Layer 3 of a small transformer language model trained on English Wikipedia (10 layers, counted from 0, width 128).
A neuron's activation on a vector x is GELU(weights . x + bias), where the dot is the dot product.
The model reads these tokens: "anth" "oca" "rd" "ia" " Gray" "," " 185" "1" "\n" "-" " Ac"

The vector x that enters this layer's MLP at each token. A number n stands for (n - 500) times 0.0086.
0 "anth": 573 557 554 383 450 482 639 568 488 595 609 647 366 502 427 539 589 412 476 597 586 399 759 290 545 574 352 536 488 587 336 430 439 461 269 395 505 496 179 389 568 487 479 399 559 508 545 473 507 452 481 612 543 594 557 394 496 707 506 512 746 406 474 361 603 532 290 717 366 376 366 542 733 635 579 614 653 453 375 471 851 561 529 436 543 671 406 661 616 522 635 621 535 585 304 337 481 568 451 406 514 543 397 516 516 626 431 466 394 296 256 585 556 602 535 326 688 509 199 595 384 682 670 554 384 443 429 471
1 "oca": 650 560 600 395 570 246 438 384 644 456 598 660 513 740 342 405 562 452 513 438 517 297 621 377 559 595 530 472 345 712 295 459 466 545 272 422 444 785 185 467 381 423 519 420 425 365 420 659 529 369 525 572 463 463 537 382 692 615 494 449 832 318 554 513 301 460 308 378 579 419 597 620 611 716 587 713 629 511 573 645 623 520 517 417 796 580 243 588 516 787 598 558 494 738 319 360 618 462 600 439 444 431 454 650 540 345 526 443 612 468 306 418 502 571 439 459 531 439 389 523 386 586 699 517 504 658 546 645
2 "rd": 463 588 568 343 482 242 475 495 604 461 597 739 586 627 309 348 375 417 570 590 689 428 660 396 420 604 453 599 414 740 298 488 607 391 268 385 568 568 247 423 449 409 543 202 498 456 369 527 512 430 581 547 546 518 618 440 601 622 480 438 719 347 495 294 369 647 166 454 364 683 617 687 634 579 611 562 610 510 617 539 744 509 480 399 628 631 253 520 530 708 743 512 540 443 357 376 425 539 528 543 504 509 427 596 540 206 512 604 472 535 380 479 568 534 532 406 658 557 367 628 507 511 632 454 608 432 436 825
3 "ia": 530 627 584 435 618 306 398 503 626 533 596 762 473 787 323 305 369 435 520 502 631 358 661 352 491 581 594 434 457 700 237 463 693 437 287 398 493 729 216 334 399 484 479 389 401 376 375 523 558 403 395 606 656 528 651 524 718 616 387 502 825 351 568 418 399 570 285 436 374 571 466 557 561 608 621 627 687 401 534 585 575 470 485 313 666 619 271 541 661 822 577 457 528 621 303 394 476 490 682 550 542 290 388 636 596 370 461 446 648 396 355 470 574 598 392 421 496 615 327 534 387 644 616 522 539 487 539 787
4 " Gray": 598 672 573 186 329 319 534 521 673 489 631 784 434 769 346 342 404 484 516 572 600 449 528 422 452 553 459 337 393 724 482 567 688 409 274 431 540 598 134 535 445 360 556 211 453 379 428 561 596 348 508 623 503 600 467 344 556 586 341 442 669 349 453 337 466 515 173 536 425 596 583 670 613 675 626 547 510 546 609 639 693 510 540 472 635 594 330 556 712 826 574 651 583 485 355 371 489 515 573 528 502 501 369 632 490 344 494 549 415 396 339 569 566 590 523 388 491 547 471 676 415 548 529 448 579 497 405 908
5 ",": 619 518 572 302 377 292 467 495 652 555 464 866 520 637 369 317 489 422 598 536 680 375 617 326 317 568 601 558 436 647 322 411 605 591 286 341 578 689 211 470 430 440 535 408 439 309 415 536 643 486 430 587 655 598 521 406 558 561 392 524 694 375 519 385 392 410 271 370 429 598 549 642 766 608 515 558 576 470 570 652 670 496 561 503 586 617 386 576 560 747 690 523 549 534 294 323 355 460 733 507 543 609 413 688 607 325 487 556 520 255 254 607 533 656 505 328 416 586 349 561 376 452 669 487 567 491 531 622
6 " 185": 745 584 619 348 339 356 319 461 835 565 638 642 496 634 397 346 549 409 463 439 526 499 590 408 379 684 521 565 404 740 298 543 412 475 309 471 572 675 117 282 375 468 448 412 376 446 540 449 553 430 464 666 515 453 633 468 657 729 423 471 654 370 499 459 315 376 234 571 396 525 572 707 644 571 511 607 538 553 568 703 645 556 547 414 852 637 370 548 624 832 680 596 590 503 330 341 469 512 609 627 326 531 444 663 521 310 541 432 505 184 325 521 623 628 565 337 422 515 426 574 405 457 693 539 513 465 361 626
7 "1": 689 658 520 338 375 348 440 500 729 610 522 717 528 528 322 260 466 374 491 472 617 357 590 318 281 663 725 499 443 778 287 430 575 445 290 445 652 714 126 475 369 474 495 382 408 378 436 639 550 477 414 616 611 475 511 498 558 537 437 486 682 443 573 355 365 539 319 524 325 645 567 728 660 618 642 671 590 424 679 536 704 466 504 495 761 595 345 534 449 735 592 572 526 610 370 359 510 513 650 631 373 422 438 678 519 297 333 486 531 298 290 380 567 557 495 397 416 563 354 545 454 580 661 576 563 552 501 648
8 "\n": 529 556 627 360 431 376 482 460 823 601 687 667 485 549 343 371 512 412 509 522 637 325 589 360 373 734 502 584 392 687 361 322 563 502 322 243 527 651 211 456 565 420 467 421 367 370 468 521 529 377 450 595 573 493 632 521 531 609 416 441 651 416 446 435 363 479 244 537 477 584 498 787 796 749 537 516 554 518 666 504 700 383 446 459 610 613 391 575 565 662 671 557 516 620 198 244 370 529 766 559 581 520 382 773 552 411 425 501 654 279 306 547 561 609 460 330 498 582 395 588 419 519 656 509 511 510 447 480
9 "-": 529 587 565 429 532 303 425 576 835 582 513 711 470 531 346 431 593 404 558 515 634 339 581 339 398 633 557 534 432 601 323 351 567 482 308 377 529 660 206 493 504 376 491 482 435 487 440 614 683 396 382 682 580 508 668 419 545 479 340 465 631 421 465 426 269 464 266 483 308 633 548 674 788 712 502 461 592 487 590 552 724 603 425 401 716 586 343 673 332 577 603 597 427 578 177 277 444 518 736 479 590 610 473 705 567 405 384 543 587 342 278 482 528 669 565 352 422 447 317 656 514 469 656 551 550 588 449 602
10 " Ac": 523 584 593 403 464 309 442 661 789 571 605 675 394 678 349 333 545 315 545 579 535 400 538 392 496 596 569 538 276 595 318 383 463 453 334 367 611 653 394 426 322 418 326 426 338 389 493 621 568 343 571 543 487 531 787 478 534 536 451 445 543 356 435 361 355 533 24 353 499 576 552 750 760 629 541 550 584 457 444 717 705 513 541 308 769 579 322 587 536 551 675 612 640 595 204 372 569 429 594 520 509 542 469 704 599 633 504 528 615 366 213 513 494 563 667 313 504 536 446 665 366 578 674 638 489 640 422 623

Each question shows the input weights of one neuron of the MLP. A number n stands for (n - 500) times 0.0019.

n243 (bias -0.059): 588 479 527 503 537 481 584 249 623 595 459 490 481 472 447 437 517 527 445 471 487 507 372 398 441 561 468 447 479 648 480 507 490 464 384 452 588 408 444 454 458 581 636 539 404 461 488 227 617 493 542 509 437 241 593 473 549 483 453 467 384 615 517 590 600 526 614 545 562 363 530 486 500 502 606 478 545 651 575 225 555 319 386 560 374 471 573 502 436 467 565 485 584 549 635 454 492 550 373 418 491 526 443 521 561 560 467 559 548 496 565 409 556 572 506 430 453 628 413 376 521 509 562 320 353 377 471 491
Which token does this neuron like most? 8 "\n"

n37 (bias -0.033): 389 475 614 409 397 533 466 609 596 580 672 484 451 439 510 533 513 414 491 581 529 625 412 438 571 537 452 564 616 609 510 318 397 565 468 425 407 388 505 718 382 588 490 535 634 582 425 565 431 572 540 496 633 449 469 622 494 611 568 605 369 380 434 481 603 282 598 539 461 470 553 477 515 307 649 366 439 554 536 652 493 405 525 552 470 424 484 643 493 603 478 575 515 508 548 435 512 259 513 566 450 502 471 601 445 505 716 496 422 457 467 456 569 601 341 581 428 488 569 424 492 633 492 473 551 420 476 477
On which token does it fire most, and how strongly? 6 " 185", at about 0.58

n118 (bias -0.040): 620 416 602 432 431 501 522 543 559 565 492 459 526 464 576 524 424 597 616 558 551 650 622 461 525 408 616 599 526 505 534 512 565 656 471 574 527 520 526 461 531 485 438 617 641 489 396 567 366 570 358 459 505 558 359 489 479 372 543 525 532 508 459 397 516 486 381 696 376 492 616 380 358 507 427 377 337 442 355 531 490 399 523 446 558 449 474 478 562 544 620 401 546 501 447 506 450 546 522 548 562 530 509 468 469 502 311 575 467 423 556 554 569 510 455 502 421 636 628 407 530 616 533 432 585 497 410 553
Its two highest activations, in order, are on tokens 5 ",", 4 " Gray"

n344 (bias -0.060): 536 620 542 417 471 504 479 396 380 404 576 472 567 530 477 527 356 515 617 500 420 427 489 467 532 455 604 485 532 522 650 526 560 480 410 565 547 370 523 467 454 474 533 452 505 484 509 485 458 620 522 491 653 525 540 489 539 464 478 385 468 545 526 501 492 492 447 544 574 480 516 497 566 535 410 434 368 459 399 661 397 568 456 439 496 639 571 553 449 484 528 437 523 540 493 501 624 577 344 534 535 495 521 415 563 547 364 459 360 488 467 637 542 489 467 462 570 430 534 445 397 442 413 626 516 542 412 489
Which token does this neuron like most? 4 " Gray"

n186 (bias -0.035): 482 449 612 450 267 584 399 513 512 589 532 544 478 522 621 555 445 519 409 513 452 559 523 610 536 444 501 375 444 486 460 463 516 551 402 557 597 533 523 342 486 480 379 519 365 510 462 505 508 440 529 486 459 508 535 548 484 484 439 504 469 551 534 540 446 537 431 503 516 443 558 399 518 516 510 497 412 543 524 497 575 663 583 578 515 443 556 538 498 376 663 488 413 475 595 499 611 498 544 518 545 621 417 444 504 658 531 553 464 479 453 556 342 492 463 373 562 471 573 366 561 596 527 479 559 607 382 338
Its three highest activations, in order, are on tokens 10 " Ac", 0 "anth", 6 " 185"

n353 (bias -0.053): 487 462 420 614 580 434 630 497 405 580 509 527 440 404 485 509 537 512 339 522 566 447 583 424 377 528 405 606 469 506 535 455 490 482 474 628 582 598 453 516 603 541 564 383 440 560 452 466 488 465 487 459 731 501 447 523 459 424 424 453 517 643 647 505 411 534 637 469 547 455 538 468 589 612 464 396 572 555 439 592 458 454 505 592 510 558 510 344 378 606 387 367 547 517 441 533 628 497 527 384 415 444 602 457 434 426 482 431 531 529 590 491 527 485 628 505 600 517 582 577 310 443 505 580 613 577 541 393
Which token does this neuron like most? 7 "1"

n282 (bias -0.097): 436 466 434 607 527 520 565 401 539 531 584 453 564 179 524 711 349 468 436 719 554 579 534 640 419 527 420 469 639 618 476 517 356 344 229 466 397 433 413 654 527 366 442 646 474 434 483 462 418 445 614 389 790 597 598 557 294 536 525 538 448 454 397 525 534 527 479 517 636 529 529 480 544 598 729 637 487 613 470 478 506 388 647 446 473 532 674 529 561 519 520 329 495 424 430 626 515 447 571 461 420 378 552 545 404 464 512 519 591 481 392 483 515 305 302 515 434 495 429 520 611 522 440 658 561 584 558 428
Which token does this neuron like most? 8 "\n"

n28 (bias -0.062): 526 410 475 569 537 460 417 440 400 560 509 514 622 538 417 447 384 569 554 481 491 586 443 453 511 348 589 554 509 539 602 537 573 414 501 482 441 529 509 428 434 507 534 537 452 601 585 522 497 545 496 440 525 496 609 511 528 425 629 465 535 609 524 481 539 525 488 503 554 519 525 615 396 507 410 569 560 476 513 467 571 470 515 613 557 619 485 351 642 578 373 550 581 547 482 594 607 470 472 387 454 578 483 433 602 479 449 382 405 473 441 495 590 528 522 488 450 356 539 574 517 506 382 505 445 361 513 526
On which token does it fire most, and how strongly? 3 "ia", at about 0.13

n214 (bias -0.018): 442 559 560 488 619 662 622 492 485 445 434 556 385 611 581 513 561 519 552 385 486 522 477 497 689 538 538 495 468 568 564 540 520 612 494 401 407 487 394 569 485 467 419 482 491 362 538 449 436 623 357 420 495 489 446 541 539 455 516 347 389 431 582 507 577 510 412 510 561 457 502 386 559 554 613 413 512 408 459 596 484 418 502 452 533 558 478 443 561 400 573 573 496 608 514 448 568 451 452 458 441 447 513 446 438 615 515 552 391 563 554 442 450 542 395 411 513 475 558 618 471 522 454 555 489 595 485 507
Its three highest activations, in order, are on tokens 0 "anth", 10 " Ac", 1 "oca"

n144 (bias -0.046): 559 536 483 587 391 515 577 503 472 479 458 499 507 581 524 479 482 506 263 477 488 385 685 396 534 389 407 591 471 457 334 494 513 619 640 588 608 333 505 620 450 430 543 439 667 455 508 400 516 520 546 492 465 563 432 790 640 478 464 366 229 551 429 352 461 527 596 488 545 499 576 532 570 497 499 546 564 476 497 576 347 384 473 637 445 662 444 488 502 499 534 511 510 546 432 380 547 465 484 547 489 463 453 582 536 470 497 387 560 477 489 399 455 438 558 529 548 492 433 361 477 432 487 525 552 644 619 490
Which token does this neuron like most? 7 "1"

n95 (bias -0.017): 579 419 725 395 434 483 455 436 467 563 601 423 644 506 486 608 639 469 486 460 527 600 443 355 516 506 543 524 487 382 549 441 589 554 640 448 467 386 575 613 567 636 487 487 571 494 425 512 427 607 602 509 506 386 495 522 538 485 482 495 380 508 529 456 566 497 373 562 603 267 470 552 501 629 533 387 601 271 498 413 569 435 431 577 444 550 525 379 517 622 561 473 510 480 491 389 395 616 505 664 496 512 502 562 420 512 445 459 543 538 469 439 449 361 586 372 480 466 740 436 624 556 417 393 545 595 512 589
Which token does this neuron like most? 8 "\n"

n163 (bias -0.082): 445 446 487 751 483 467 442 518 497 494 650 163 414 486 474 616 706 502 558 427 386 441 459 389 545 580 436 482 559 612 408 434 451 554 485 575 420 561 572 403 387 600 352 563 440 421 354 538 452 562 539 501 566 524 522 427 564 325 535 387 559 655 531 546 472 360 524 496 660 536 320 526 392 485 528 362 474 506 461 447 567 417 422 504 541 398 394 673 351 442 607 479 493 528 446 522 537 362 480 546 550 375 664 406 534 505 631 586 555 497 515 462 351 701 459 501 388 703 371 370 457 549 467 643 553 489 506 436
Which token does this neuron like most? 1 "oca"

n303 (bias -0.044): 457 622 587 468 575 737 459 330 478 487 443 452 514 488 546 418 496 563 542 370 465 603 536 355 543 633 408 604 415 581 501 572 566 500 503 587 492 586 561 547 426 470 430 632 445 593 420 384 431 529 581 543 575 558 328 564 449 388 542 467 424 697 516 457 645 467 428 565 446 442 517 487 547 506 446 552 421 491 654 554 507 397 459 353 536 526 386 542 374 476 443 595 583 553 407 457 418 530 433 461 448 568 529 569 461 541 618 478 459 458 500 531 433 492 460 451 511 525 514 316 473 393 608 540 522 504 530 540
On which token does it fire most, and how strongly? 6 " 185", at about 0.28

n72 (bias -0.056): 210 354 472 582 534 569 463 583 358 534 616 395 657 427 594 542 386 424 529 412 606 406 611 438 380 682 543 623 453 493 418 464 516 445 660 443 326 565 536 508 461 542 469 507 761 635 355 457 487 711 442 431 309 528 467 585 631 599 623 441 606 543 582 557 408 616 472 485 440 623 569 487 441 397 644 489 478 353 393 492 572 566 382 703 443 540 391 573 668 395 404 310 616 587 450 480 687 370 554 569 557 641 468 542 521 691 587 551 397 409 712 455 424 594 598 492 543 392 447 581 531 455 546 421 542 520 466 585
On which token does it fire most, and how strongly? 2 "rd", at about 0.28